Layer 3 of a small transformer language model trained on English Wikipedia (8 layers, counted from 0, width 128).
A neuron's activation on a vector x is SiLU(gate . x) times (in . x), where the dot is the dot product.
The model reads these tokens: " is" " a" " s" "ub" "st" "it" "ut" "e" " m" "ember" " of" " the" " C" "om" "m"

The vector x that enters this layer's MLP at each token. A number n stands for (n - 500) times 0.0051.
0 " is": 556,418,234,414,574,404,444,589,272,522,603,408,460,240,599,688,551,524,585,526,360,272,443,438,428,672,363,524,454,515,452,493,408,513,434,508,395,635,388,380,544,530,408,409,532,432,461,510,319,493,441,509,352,623,431,740,642,741,572,422,286,308,301,523,431,709,657,461,520,486,476,549,624,550,559,493,824,510,582,248,387,370,283,520,482,539,532,512,517,599,228,491,380,319,448,518,470,474,478,560,664,511,540,487,598,575,519,515,386,495,341,238,769,593,504,478,628,487,404,676,615,320,459,555,497,500,452,463
1 " a": 503,387,409,493,455,527,603,543,198,428,660,484,394,264,632,613,703,583,454,544,419,304,536,651,468,679,501,655,455,577,537,545,393,443,546,558,526,546,439,337,474,460,592,457,640,467,392,461,297,446,440,414,347,532,538,617,705,457,515,389,338,404,458,424,724,593,534,257,658,618,641,544,292,645,511,551,795,491,619,188,432,528,375,472,364,612,546,551,614,563,699,524,251,430,329,273,520,540,505,407,525,459,466,428,576,516,504,793,460,432,505,459,582,498,474,384,569,415,585,575,614,367,565,501,407,509,481,535
2 " s": 593,589,268,521,463,606,455,494,309,507,417,544,537,64,579,676,620,522,466,504,464,334,509,524,421,611,517,539,502,456,250,531,404,543,496,472,530,425,480,575,332,648,613,449,410,602,409,615,361,500,563,402,183,552,496,650,661,579,450,447,395,428,348,525,619,486,567,312,592,518,495,450,449,645,524,492,843,549,672,372,356,502,578,436,440,537,569,513,698,513,605,366,361,475,544,449,677,619,689,362,448,428,458,473,635,466,530,588,592,233,447,477,535,245,357,394,544,558,421,706,460,339,576,506,530,543,409,404
3 "ub": 505,524,432,381,596,527,306,672,418,673,531,443,523,314,575,586,496,405,592,532,553,492,515,722,567,610,721,476,634,603,367,425,391,478,547,430,364,526,453,455,566,523,402,415,531,68,555,546,275,549,300,560,502,632,241,332,666,507,444,423,350,403,364,503,492,448,653,394,494,416,536,412,501,736,431,543,697,773,725,473,369,354,285,338,303,620,505,418,619,411,452,460,557,342,555,469,546,433,551,483,380,467,435,487,540,537,668,632,526,318,356,147,583,160,468,771,650,476,456,780,636,494,689,605,516,483,424,405
4 "st": 522,447,366,374,382,589,593,457,427,403,378,544,600,318,600,503,573,705,713,485,620,490,463,507,200,710,715,660,484,622,557,560,432,347,466,483,557,403,525,308,790,510,573,506,483,503,422,604,861,431,464,447,385,374,425,520,767,445,605,377,477,263,402,475,415,540,543,485,617,542,460,566,364,375,321,414,750,643,625,466,537,528,433,380,461,390,497,364,432,574,428,242,324,573,632,409,439,352,484,216,317,500,539,559,432,428,461,713,289,371,642,374,365,477,449,714,558,449,383,255,354,382,517,568,528,381,336,580
5 "it": 488,312,428,459,628,602,326,790,453,431,425,624,459,294,616,542,737,504,327,400,590,473,382,478,481,727,614,612,274,475,553,544,444,409,556,350,562,443,658,571,303,483,675,374,451,563,529,700,692,326,629,677,515,431,677,646,563,462,701,362,509,589,439,318,632,595,654,568,547,320,670,594,465,378,551,267,735,546,339,515,492,461,430,395,359,538,683,374,587,416,490,488,364,554,521,240,580,512,510,568,479,683,426,347,247,459,439,384,297,359,684,466,547,598,302,485,482,346,596,394,559,567,233,498,562,642,548,597
6 "ut": 509,319,441,400,465,578,455,717,442,378,400,421,537,416,735,635,637,613,347,626,569,396,373,464,687,650,554,560,437,587,493,691,385,427,603,449,364,454,775,518,348,646,502,329,396,571,303,525,513,314,560,617,552,598,780,642,577,447,607,406,500,466,434,460,425,623,577,358,530,367,632,598,532,542,319,314,712,703,286,461,322,537,455,600,448,367,654,236,428,526,567,342,427,265,400,409,619,562,664,473,695,723,570,349,417,572,546,383,429,540,514,363,503,577,530,712,562,586,507,549,668,669,317,600,688,684,526,463
7 "e": 617,443,333,363,497,532,537,766,466,367,552,390,490,504,722,466,770,525,445,586,546,264,427,553,313,728,630,343,298,561,443,676,513,372,566,585,324,593,606,660,291,431,448,256,542,543,416,373,451,358,376,503,270,664,788,440,531,480,748,585,558,478,252,474,621,517,763,410,515,587,447,687,378,537,511,397,629,631,376,408,307,318,567,401,472,473,529,332,497,568,509,420,296,419,265,509,513,415,537,388,547,592,640,472,310,684,386,452,440,746,412,367,451,332,510,535,607,314,363,474,545,658,310,599,546,554,612,594
8 " m": 594,390,362,520,509,614,391,653,355,426,380,449,562,176,567,532,553,698,519,604,566,479,447,599,418,618,635,549,576,561,423,542,294,441,509,436,424,436,533,629,564,600,542,500,353,531,459,560,487,439,522,556,150,607,532,551,691,570,600,582,364,425,361,561,600,496,512,292,452,676,634,481,465,731,377,431,846,430,638,433,498,460,500,541,503,604,608,584,652,493,513,386,322,289,679,349,522,589,568,279,541,421,515,423,501,551,569,603,524,409,411,485,620,130,372,411,486,518,467,662,427,508,453,468,584,307,555,583
9 "ember": 222,479,487,512,525,494,443,634,363,525,471,562,351,270,578,531,537,532,610,665,480,480,469,578,833,675,533,581,315,594,675,637,541,515,682,566,594,426,444,261,576,312,260,365,499,387,409,595,761,498,497,498,256,624,557,579,838,499,580,566,486,264,490,489,572,691,538,477,516,475,735,389,526,306,360,541,763,647,627,490,498,626,280,392,362,511,553,377,497,754,393,529,393,718,317,500,419,495,677,331,505,401,638,257,538,673,420,569,503,450,550,355,486,452,471,446,523,297,412,390,553,436,482,535,472,362,520,389
10 " of": 462,368,412,519,465,628,513,519,543,370,457,424,457,306,700,498,467,420,517,500,503,464,328,600,396,563,557,455,267,332,350,410,476,233,388,514,587,520,496,548,378,528,435,451,445,519,530,295,484,339,202,724,416,493,595,779,544,451,457,690,306,390,244,321,856,568,695,312,378,438,468,493,547,477,536,591,691,474,677,326,489,613,414,511,488,508,406,307,722,801,591,426,292,602,521,421,409,628,410,383,621,692,465,529,539,566,300,637,445,541,585,243,502,551,473,509,510,349,482,471,581,331,566,534,633,696,355,241
11 " the": 539,394,464,466,445,500,452,558,349,420,662,446,372,117,545,579,553,591,472,550,439,394,430,635,416,598,526,542,566,596,393,557,432,426,618,484,553,532,501,553,548,584,576,473,485,543,432,520,322,538,430,448,359,528,510,645,608,511,553,556,621,356,489,309,633,539,472,223,572,444,448,514,485,533,512,515,847,529,736,388,381,534,456,480,433,503,550,438,698,530,695,385,314,379,405,344,358,558,595,291,553,499,374,438,570,705,477,762,541,481,516,488,558,463,601,607,595,482,522,588,679,238,608,561,589,480,634,535
12 " C": 520,581,326,441,370,422,353,517,207,409,475,427,454,25,540,482,471,634,414,589,492,364,477,498,338,508,526,570,382,548,361,502,333,532,436,550,534,458,491,622,458,419,442,564,581,472,481,510,370,439,531,545,369,444,547,555,515,574,554,431,590,381,427,367,545,547,533,108,475,494,516,476,480,602,336,440,794,556,688,401,473,492,430,490,438,561,510,477,497,598,571,291,432,478,529,393,622,397,577,369,488,491,656,318,499,538,627,533,524,320,286,342,602,293,375,529,463,468,399,501,701,523,438,503,412,484,453,447
13 "om": 512,302,386,313,347,457,488,417,195,494,493,666,628,347,610,566,404,686,381,621,481,525,323,685,455,657,876,472,425,536,396,507,479,401,519,424,339,355,545,475,406,588,515,161,307,399,484,621,469,297,476,583,509,608,419,361,508,622,478,707,360,381,560,342,493,510,711,316,643,675,490,347,626,758,435,471,710,452,474,447,486,583,372,377,417,685,563,484,465,570,508,438,250,675,667,468,573,497,521,356,484,318,476,335,412,546,598,649,591,479,336,454,548,583,409,549,642,505,459,427,605,533,589,527,411,279,462,548
14 "m": 471,452,198,368,681,655,483,447,270,448,322,615,532,403,696,589,394,700,449,593,680,487,286,574,553,591,468,442,531,601,492,693,533,355,426,493,439,362,327,311,814,464,549,492,429,717,449,652,446,246,357,536,241,540,633,258,540,586,641,706,502,346,511,509,439,555,513,367,708,727,686,449,636,613,564,497,659,618,565,592,545,311,443,453,617,492,466,497,499,422,511,306,335,608,588,538,366,535,773,436,530,290,383,473,389,532,333,713,408,399,604,451,374,288,407,505,618,514,495,497,377,620,467,575,415,359,559,391

Each question shows the input weights of one neuron of the MLP. A number n stands for (n - 500) times 0.0022.

n208 gate: 519,525,598,272,519,439,562,394,550,449,444,669,418,626,509,371,566,390,507,552,609,529,558,632,478,374,661,468,567,318,635,497,552,513,317,617,503,437,684,399,469,366,561,577,559,570,427,467,587,349,626,426,394,649,509,541,544,620,466,628,465,559,456,637,545,384,451,442,589,544,657,403,424,618,462,262,442,455,497,626,341,510,461,550,491,402,324,569,529,602,591,749,500,600,649,384,322,531,454,519,478,625,282,351,292,338,621,678,666,459,412,418,677,664,516,457,419,615,469,437,417,283,487,562,470,478,710,529
n208 in: 559,310,360,579,592,539,752,514,376,518,414,493,580,592,617,543,618,618,515,304,524,479,586,428,670,469,546,571,797,362,571,475,411,539,518,607,426,577,758,521,493,507,314,468,606,524,487,543,469,144,354,575,287,579,633,559,566,368,600,662,483,716,383,521,539,346,605,605,571,689,361,361,590,496,472,542,586,553,376,514,208,577,450,303,614,372,418,649,536,568,403,655,695,557,383,452,559,376,520,344,697,493,434,664,578,412,370,425,465,472,453,576,574,349,588,442,228,551,486,406,549,457,742,421,511,638,538,577
On which token does it fire most, and how strongly? 12 " C", at about 0.48

n230 gate: 686,592,429,620,705,437,540,426,756,594,667,476,490,574,514,475,349,202,489,533,609,559,800,300,745,517,448,408,583,544,533,570,409,619,357,528,454,393,572,442,541,544,372,350,527,613,444,585,426,535,528,473,468,429,530,434,404,425,728,458,355,525,548,376,362,444,428,396,644,391,654,539,559,614,466,434,507,528,762,356,659,417,720,518,391,517,387,658,645,493,476,624,590,457,416,701,555,350,576,363,486,561,593,482,681,770,600,613,486,469,422,503,388,526,497,496,358,314,561,490,379,514,678,741,264,456,503,615
n230 in: 569,399,545,493,380,544,518,354,523,533,514,654,413,341,593,293,789,612,565,437,450,460,589,526,493,363,456,567,500,389,647,636,803,335,511,459,437,525,311,384,547,525,412,507,614,475,517,365,610,430,430,429,736,532,486,591,529,522,493,504,733,459,568,536,682,441,557,410,493,468,525,255,507,376,605,682,383,569,622,577,660,587,440,534,496,525,645,341,377,408,406,395,438,716,744,392,325,595,490,583,401,332,478,455,731,482,318,370,687,565,451,680,548,459,284,538,795,425,734,648,715,367,532,593,526,288,202,569
On which token does it fire most, and how strongly? 7 "e", at about 0.86

n122 gate: 401,481,563,648,569,637,387,475,510,416,522,458,529,369,472,484,408,277,353,394,443,699,352,307,477,634,513,661,403,433,426,523,741,623,270,536,412,545,519,580,399,531,513,672,535,537,515,427,419,387,520,531,431,418,487,439,582,306,598,500,400,533,646,397,582,531,557,472,637,364,449,467,554,414,532,506,517,362,399,655,448,577,460,624,624,490,243,493,523,372,398,525,401,454,624,418,860,478,318,500,439,617,615,438,438,416,577,444,642,397,450,420,646,663,374,641,325,610,475,567,632,310,522,553,407,411,624,345
n122 in: 650,490,522,296,568,564,404,319,358,591,469,535,479,472,455,528,545,545,639,486,774,500,568,536,461,635,352,714,710,228,439,475,500,588,638,756,642,322,493,656,442,456,244,352,435,497,567,525,463,645,536,317,489,524,551,385,479,590,651,335,497,647,541,465,468,544,623,342,554,369,413,432,730,421,333,573,639,605,531,243,518,441,486,267,631,604,507,464,379,500,628,527,479,473,450,507,364,308,409,663,626,459,444,639,398,738,465,500,454,406,525,562,337,366,444,438,421,599,472,337,349,511,524,167,442,452,569,416
On which token does it fire most? 12 " C"

n85 gate: 327,481,570,566,607,312,456,448,689,572,433,435,489,323,752,584,665,664,539,489,307,508,662,660,580,608,389,473,349,459,686,332,588,511,572,638,297,643,508,507,704,356,819,637,463,322,572,574,408,599,565,500,385,404,463,289,269,358,377,686,602,356,634,496,716,489,335,553,434,541,496,500,417,519,583,530,536,364,663,624,438,481,446,268,455,391,693,680,535,585,459,533,553,590,273,709,617,536,580,545,724,392,523,701,618,439,526,500,390,564,488,549,553,528,534,787,686,754,798,564,398,408,586,686,383,526,530,386
n85 in: 508,478,523,427,713,554,250,507,409,280,478,363,376,753,715,615,507,597,559,463,544,485,176,437,466,429,565,342,500,489,540,599,508,508,530,358,557,662,240,706,533,467,595,313,500,678,442,519,474,481,358,789,320,433,552,236,515,549,203,686,564,694,448,319,631,485,414,532,650,385,519,469,568,453,590,606,492,455,574,351,592,606,465,476,269,399,558,461,415,243,672,580,530,381,423,586,708,507,279,444,754,760,451,546,508,530,390,508,603,474,705,552,531,267,432,441,392,570,399,447,481,554,586,295,434,504,500,295
On which token does it fire most, and how strongly? 14 "m", at about 0.93

n236 gate: 469,456,331,468,337,500,477,473,557,672,540,576,626,650,598,517,476,659,404,497,534,538,476,695,368,463,548,270,665,517,645,438,465,587,535,430,497,613,695,398,463,497,596,389,429,464,576,363,567,714,451,537,333,423,379,274,341,473,615,507,363,669,564,435,651,767,607,725,537,439,327,552,391,630,555,623,456,479,658,556,790,462,479,600,520,306,669,269,479,437,500,364,671,556,444,524,548,454,444,381,445,486,497,479,707,297,620,601,424,466,338,541,514,420,318,436,212,624,541,323,589,629,453,451,355,541,622,441
n236 in: 599,527,454,521,590,580,487,490,507,576,419,435,514,639,443,364,517,574,725,497,591,261,545,489,382,480,604,420,442,432,526,704,486,597,427,395,379,497,517,456,618,426,424,351,722,658,378,391,607,410,556,493,629,359,246,551,497,571,739,500,497,500,497,616,434,457,397,548,530,315,731,329,664,338,667,438,581,291,614,682,517,623,269,461,598,585,577,564,556,607,680,583,439,497,719,392,346,586,559,466,651,524,422,451,676,658,538,469,466,630,539,286,531,426,589,422,251,393,476,282,469,521,524,391,564,507,524,190
On which token does it fire most, and how strongly? 2 " s", at about 0.45

n219 gate: 616,671,448,430,404,545,281,400,475,486,698,315,463,417,560,407,297,621,564,559,326,303,521,468,641,463,314,615,684,255,700,435,459,472,424,413,507,490,439,595,420,470,397,514,754,559,304,542,407,596,361,546,524,420,513,483,487,517,420,541,531,346,614,544,681,431,648,819,540,594,463,389,398,325,524,476,529,322,544,493,316,555,434,649,554,639,238,309,549,397,338,431,429,334,531,429,503,477,392,574,384,617,429,416,510,439,538,608,438,476,458,375,452,449,692,713,580,663,439,564,582,680,429,472,496,527,692,634
n219 in: 692,701,525,581,329,535,537,342,471,514,571,552,332,626,598,353,439,527,662,523,473,586,394,429,500,493,322,644,403,398,550,559,483,573,469,774,804,545,321,565,503,480,458,458,524,583,450,496,567,625,353,701,577,389,540,493,388,456,551,503,593,543,619,380,444,490,257,541,457,290,415,338,401,362,239,683,548,697,710,423,310,683,468,385,544,609,401,604,518,413,432,543,287,510,447,425,490,609,401,493,490,449,750,539,691,352,507,640,451,534,620,387,660,361,424,500,479,665,316,675,521,588,469,376,525,364,520,590
On which token does it fire most, and how strongly? 12 " C", at about 1.1

n133 gate: 416,574,400,427,712,609,541,573,520,369,324,693,335,619,436,599,497,571,588,462,286,435,543,375,559,393,470,440,396,632,384,362,533,418,802,394,490,383,419,688,510,430,356,395,458,440,584,336,418,599,566,424,569,506,497,568,516,523,641,415,380,386,587,490,463,538,649,482,374,349,406,424,500,651,484,627,301,298,535,626,437,533,387,602,432,591,537,456,507,478,381,522,321,603,467,548,702,268,506,548,346,465,529,507,631,431,650,566,677,471,503,381,322,683,389,666,280,449,494,607,578,666,458,426,540,487,532,647
n133 in: 636,524,581,798,606,583,470,443,468,675,567,349,340,542,601,431,615,527,575,560,661,309,350,663,694,517,510,510,449,487,698,393,351,379,607,521,701,302,391,707,675,437,648,379,547,507,533,532,397,483,441,367,451,477,580,346,497,575,530,397,575,612,574,589,472,543,461,434,344,460,449,451,490,504,394,459,775,483,436,573,458,483,342,493,675,483,542,656,458,387,436,635,483,503,580,520,705,369,405,524,630,456,531,434,562,524,373,497,528,319,507,541,272,385,572,575,553,513,740,459,599,131,622,731,260,483,358,459
On which token does it fire most? 3 "ub"

n3 gate: 392,456,192,318,553,323,409,606,444,473,479,560,306,598,385,488,461,426,384,532,288,425,635,506,506,542,388,662,299,562,604,636,433,746,509,515,439,458,449,637,470,491,455,373,571,500,552,531,404,615,503,500,460,438,518,641,479,286,462,467,566,401,604,566,245,497,494,506,523,467,381,445,482,577,587,590,552,536,565,320,261,524,632,372,589,491,432,506,607,398,470,352,650,537,369,429,437,451,425,405,542,521,387,500,312,572,449,518,367,539,556,476,527,694,470,534,460,594,533,482,356,677,556,522,615,509,417,458
n3 in: 458,719,559,530,415,448,462,598,315,471,516,422,359,457,484,667,545,408,618,603,522,519,391,400,581,439,646,530,571,471,385,542,500,341,526,516,601,600,510,308,468,368,555,656,269,488,426,437,509,357,405,616,621,494,487,597,529,487,405,331,526,801,570,609,576,379,457,587,425,646,439,645,413,533,474,513,462,364,649,313,490,304,559,416,532,382,649,507,582,418,433,450,526,494,471,630,497,519,485,628,510,554,561,447,588,329,368,634,539,655,798,471,493,515,494,584,668,544,643,667,764,356,280,550,467,354,452,707
On which two tokens does it fire most, strongest first? 0 " is", 1 " a"

n172 gate: 574,553,476,535,520,318,507,480,514,303,510,429,651,476,434,442,513,640,697,565,281,439,925,602,462,333,435,369,602,393,324,520,712,497,384,479,510,368,372,594,563,586,663,275,510,526,601,462,457,497,658,162,445,401,583,500,523,487,533,371,520,625,357,392,579,487,563,653,608,244,550,583,497,601,402,524,576,575,370,415,531,683,424,317,680,560,455,507,517,391,507,523,466,604,655,623,564,451,571,346,425,450,517,483,302,378,581,569,544,402,622,523,462,608,524,394,323,454,587,339,473,472,329,545,406,660,573,381
n172 in: 386,520,431,503,385,445,566,484,514,269,427,493,416,486,337,593,457,437,496,444,444,655,707,455,561,567,497,486,429,487,461,517,428,524,432,204,503,406,399,570,390,457,554,374,633,627,506,635,631,405,541,362,527,437,490,517,467,410,520,728,338,326,680,618,469,565,269,678,356,563,517,689,507,604,621,432,471,426,407,735,648,544,604,482,570,503,583,556,455,421,700,376,419,432,356,353,402,646,565,119,442,314,312,610,595,689,480,455,476,321,549,640,295,427,402,468,448,559,500,507,378,528,283,465,360,540,477,344
On which token does it fire most, and how strongly? 2 " s", at about 1.5

n58 gate: 567,172,644,352,631,630,469,472,570,368,431,391,583,692,513,415,440,354,550,639,525,439,565,404,206,522,409,520,500,614,568,251,519,461,426,533,412,519,452,579,755,462,494,568,641,546,546,543,400,636,585,528,448,591,675,433,670,494,446,410,395,352,506,558,458,478,656,586,422,434,570,363,573,582,573,609,627,503,519,491,601,612,336,443,434,363,710,407,634,425,335,556,583,445,513,465,535,398,469,430,555,494,599,448,435,554,378,337,687,631,559,608,671,488,670,567,487,372,541,586,603,389,592,730,500,576,402,638
n58 in: 580,573,491,509,671,524,564,369,447,452,690,470,527,494,529,512,429,609,339,569,491,500,391,340,287,574,737,588,446,321,448,416,530,587,515,591,596,527,453,624,497,480,381,509,445,554,574,598,480,356,567,445,437,593,520,639,623,535,474,572,358,335,439,518,500,523,602,634,540,523,459,521,320,405,346,399,519,357,532,285,476,660,387,444,585,503,631,475,709,465,482,517,518,389,600,506,485,591,506,597,554,582,524,624,545,625,423,379,395,568,515,638,602,586,560,587,482,425,427,527,565,252,327,728,733,350,547,560
On which token does it fire most? 0 " is"

n4 gate: 470,473,719,337,563,500,603,619,411,319,647,507,581,697,330,459,372,587,560,428,433,554,486,479,370,433,658,541,459,530,644,698,558,431,497,479,400,524,483,550,717,821,469,462,473,526,230,636,332,579,452,329,466,503,397,449,687,567,580,483,331,476,704,486,462,340,546,496,385,443,490,670,514,605,466,469,544,334,290,484,618,503,337,542,376,264,427,472,587,517,530,582,449,649,507,530,449,493,617,476,544,480,800,611,637,612,683,500,329,425,751,571,490,551,520,659,448,596,507,628,412,590,470,399,518,316,661,561
n4 in: 581,556,377,533,428,600,335,593,603,560,490,592,549,500,542,729,762,500,243,357,351,423,446,653,696,350,621,493,415,500,687,329,486,532,351,690,536,271,595,497,382,335,550,575,538,514,541,330,651,336,414,497,604,493,404,412,524,472,465,457,606,453,521,437,550,412,657,401,681,708,493,662,451,507,430,433,417,578,403,469,572,754,601,599,559,560,486,885,262,565,744,582,363,412,486,326,528,514,612,269,348,382,426,597,511,496,383,493,475,556,337,524,504,526,560,471,504,517,472,342,624,554,577,572,413,730,340,302
On which token does it fire most, and how strongly? 13 "om", at about 1.7

n112 gate: 503,547,362,478,290,716,342,576,459,485,500,401,348,460,544,451,660,488,459,558,582,440,371,432,524,455,600,503,617,515,555,409,628,379,539,610,406,404,461,634,524,635,669,497,624,390,393,352,567,654,454,395,518,286,670,479,432,586,465,479,584,438,414,296,479,618,419,532,392,497,316,619,366,630,485,464,510,338,441,514,567,500,543,697,568,479,598,463,583,500,441,451,539,592,469,515,308,566,402,515,349,211,524,589,461,470,497,524,467,629,537,559,648,584,587,641,568,436,604,491,542,512,402,632,565,453,251,593
n112 in: 679,456,436,359,520,343,591,675,457,344,673,590,216,237,581,573,323,326,353,633,503,514,402,375,531,633,396,528,552,412,477,399,633,476,722,472,472,500,541,613,470,631,562,430,263,450,692,355,430,625,605,560,538,365,594,407,432,555,551,413,380,404,249,555,542,338,479,511,647,503,316,479,524,518,407,586,441,386,415,447,753,352,662,504,398,466,249,385,468,601,439,334,407,602,307,619,652,434,427,589,510,649,305,500,465,552,586,486,500,493,652,486,472,636,638,539,564,416,534,661,466,346,636,419,635,531,354,458
On which token does it fire most, and how strongly? 11 " the", at about 2.2

n40 gate: 682,333,539,331,560,573,530,500,403,524,554,787,483,525,412,703,425,520,396,677,618,373,402,364,622,377,657,430,352,388,563,514,430,479,448,405,542,692,552,541,331,510,410,563,571,427,645,613,470,493,619,503,472,561,305,500,327,527,436,573,517,603,432,442,430,662,400,596,550,378,493,265,404,550,575,452,725,390,409,633,504,479,560,210,391,685,528,446,493,480,493,437,682,227,511,493,393,530,328,462,507,398,469,454,566,648,541,602,597,717,521,551,399,761,431,568,429,480,568,466,321,616,483,147,237,503,490,455
n40 in: 408,549,446,572,442,471,683,545,507,486,357,567,314,795,299,450,560,455,544,339,497,504,540,387,368,644,464,601,461,556,572,546,586,536,525,306,332,465,507,398,476,441,465,411,406,412,605,584,455,233,486,332,378,638,296,684,552,539,587,329,482,362,375,680,536,490,537,473,586,639,504,525,581,489,493,532,769,581,517,575,439,535,583,559,406,437,536,731,341,400,510,486,433,781,234,514,493,473,727,525,394,441,486,522,390,408,776,500,450,210,337,486,639,364,425,577,174,379,336,447,465,529,566,257,613,605,580,539
On which token does it fire most? 13 "om"

n19 gate: 516,522,437,427,402,467,598,544,510,604,423,308,477,609,267,352,558,545,399,648,306,688,560,460,352,391,405,626,562,462,466,490,546,647,392,487,447,400,587,519,449,643,705,559,503,444,428,670,465,490,398,431,615,411,627,633,500,449,561,484,471,583,478,244,692,581,709,629,494,459,449,361,326,363,645,406,577,403,395,650,533,383,364,439,426,574,274,702,639,475,526,616,474,550,550,462,487,525,344,487,474,430,684,540,317,552,445,474,578,438,477,494,503,454,549,530,679,494,327,494,429,345,503,643,487,680,270,787
n19 in: 526,680,527,553,589,659,389,350,459,313,420,556,549,427,458,517,494,529,395,620,609,454,450,419,553,348,513,473,415,497,858,678,602,592,467,430,523,409,458,442,583,446,480,549,465,538,503,534,367,487,493,437,275,548,557,692,191,432,458,628,393,560,705,572,400,682,365,409,443,375,442,646,578,443,299,353,423,386,641,308,360,445,587,276,365,662,440,744,493,402,503,446,399,335,357,664,644,444,491,674,592,542,532,417,592,507,435,490,385,435,530,445,309,549,546,558,537,459,561,406,513,450,510,416,557,365,519,493
On which two tokens does it fire most, strongest first? 3 "ub", 13 "om"

n166 gate: 372,687,365,462,691,579,642,384,259,510,507,418,534,590,490,596,570,500,408,582,420,385,355,521,524,487,664,593,612,543,611,575,586,438,558,566,486,382,632,332,653,351,507,418,620,497,500,392,533,278,472,365,424,639,454,588,383,618,637,630,706,660,186,656,247,539,444,460,395,407,607,438,385,483,635,144,460,680,430,520,223,622,510,556,386,624,538,514,531,487,443,585,632,393,448,483,412,581,312,483,548,500,604,711,534,507,537,434,527,514,406,453,466,510,602,528,372,626,567,473,493,586,517,378,717,594,617,633
n166 in: 572,371,349,553,610,336,580,574,568,576,581,510,579,556,601,406,626,819,432,420,571,373,504,692,514,384,500,637,583,724,411,576,611,684,601,224,684,503,507,527,635,544,645,358,557,606,691,429,500,528,444,537,354,672,507,325,269,432,514,324,418,486,554,551,472,563,447,836,490,399,415,440,538,472,466,613,806,452,632,264,384,503,504,464,486,500,451,475,377,503,463,527,360,510,427,334,620,384,428,306,728,449,572,598,479,583,490,434,479,510,422,503,406,461,500,486,215,547,527,708,438,444,646,472,397,548,609,666
On which two tokens does it fire most, strongest first? 7 "e", 0 " is"

n215 gate: 480,503,716,507,516,551,467,654,629,547,467,534,573,527,543,548,298,606,476,597,480,427,555,243,707,593,490,510,470,487,426,554,548,446,517,469,334,430,493,523,526,670,345,646,434,526,410,486,393,419,514,302,367,431,556,537,477,643,460,618,741,438,249,483,483,400,587,630,497,434,341,360,570,524,553,286,392,628,368,429,592,530,294,434,470,553,565,497,555,360,397,591,366,484,684,348,517,494,571,417,382,233,460,391,544,517,523,503,524,400,610,321,432,691,308,224,346,503,569,796,409,759,384,352,548,543,510,503
n215 in: 489,514,500,533,493,432,621,351,237,354,535,518,398,839,510,496,300,461,485,551,542,652,609,551,414,236,500,630,422,759,404,507,403,464,496,500,504,507,585,683,329,476,596,507,713,278,718,653,466,561,522,600,460,528,441,376,626,521,577,554,334,588,437,589,391,425,327,241,387,294,352,504,320,321,465,468,759,550,507,250,471,489,663,400,542,542,507,404,569,624,633,288,535,337,439,598,493,575,571,651,461,458,623,605,493,457,546,532,311,461,398,633,579,394,607,522,634,552,511,602,653,547,539,740,533,293,423,625
On which token does it fire most? 8 " m"

n212 gate: 453,585,677,515,276,306,528,409,421,388,723,576,418,529,461,478,457,464,365,343,387,382,357,351,565,489,493,573,698,653,607,475,314,544,322,463,711,482,518,671,755,370,309,678,451,659,514,433,668,641,398,469,493,528,598,608,443,504,475,558,407,574,362,91,493,331,243,558,465,504,728,408,471,445,432,389,361,547,348,354,507,353,636,541,401,464,412,295,379,430,557,611,582,448,500,390,514,618,324,603,529,408,436,401,340,525,475,687,612,468,511,411,398,305,699,522,581,591,315,543,381,376,340,482,552,493,461,334
n212 in: 678,493,576,580,594,610,722,318,547,410,570,586,463,458,529,485,651,500,484,403,726,537,481,485,590,345,564,534,496,489,471,556,462,504,369,371,462,370,348,740,599,431,638,312,409,600,568,776,493,387,390,457,440,726,347,567,526,374,489,436,541,500,463,493,310,557,566,644,457,625,452,534,552,630,289,306,496,403,419,590,405,586,267,376,371,337,313,550,348,370,585,478,619,593,777,544,690,632,586,419,814,654,781,652,474,623,511,534,680,452,531,489,778,584,418,294,611,598,724,578,765,489,482,615,338,500,625,687
On which two tokens does it fire most, strongest first? 9 "ember", 10 " of"

n180 gate: 554,560,349,463,437,562,314,451,353,214,465,609,579,724,273,350,643,439,368,524,405,349,397,414,387,514,453,438,587,560,500,558,701,562,540,544,412,558,558,690,582,546,435,540,415,313,368,519,640,238,555,469,387,553,613,388,486,611,560,587,262,441,411,464,673,663,593,632,353,606,657,754,539,415,575,536,427,547,294,420,592,428,659,357,383,640,193,279,541,433,621,524,493,490,500,525,561,503,676,643,630,397,418,375,525,496,496,276,471,518,533,661,595,503,551,275,382,567,489,493,504,684,775,555,645,397,671,706
n180 in: 447,605,473,629,263,492,812,370,416,695,305,714,341,357,575,469,549,541,520,736,395,344,531,464,469,553,450,686,744,474,643,423,689,465,577,675,396,595,367,606,522,634,534,408,376,375,580,300,396,719,682,504,299,586,321,591,508,474,691,600,397,238,241,580,399,606,512,574,408,560,511,500,739,563,568,382,288,878,444,434,278,550,360,417,301,485,449,314,609,519,327,563,553,456,488,538,344,266,390,666,577,369,602,605,412,485,523,442,550,515,531,617,411,454,443,587,492,556,455,348,431,512,383,543,311,353,523,557
On which token does it fire most? 7 "e"

n117 gate: 519,270,484,448,398,357,637,534,477,612,553,474,338,494,528,669,535,560,507,602,319,471,275,566,406,393,513,500,481,333,525,323,649,542,255,571,626,697,519,503,494,603,494,481,337,491,613,598,426,387,338,565,672,553,481,529,453,453,440,449,777,552,563,541,676,414,335,603,522,428,522,474,697,608,449,596,302,414,604,562,549,593,627,424,431,557,490,662,523,562,610,562,605,564,682,500,845,445,494,377,599,506,405,480,410,519,602,331,558,624,657,525,532,357,487,537,578,553,462,468,733,412,393,592,530,528,544,433
n117 in: 537,231,259,703,556,606,526,484,461,595,487,720,353,596,460,473,553,507,349,458,685,594,809,490,643,653,571,527,722,493,539,456,449,432,531,414,483,453,584,543,632,480,503,653,685,704,339,389,451,463,565,454,316,408,549,631,490,537,282,558,426,628,609,399,370,532,350,410,520,599,247,349,373,455,426,416,547,749,566,519,569,564,462,503,493,607,431,458,548,454,390,360,574,532,326,357,473,481,713,533,443,573,366,424,575,375,439,442,530,278,541,523,704,358,426,413,507,582,573,420,601,500,467,459,688,603,490,686
On which two tokens does it fire most, strongest first? 7 "e", 0 " is"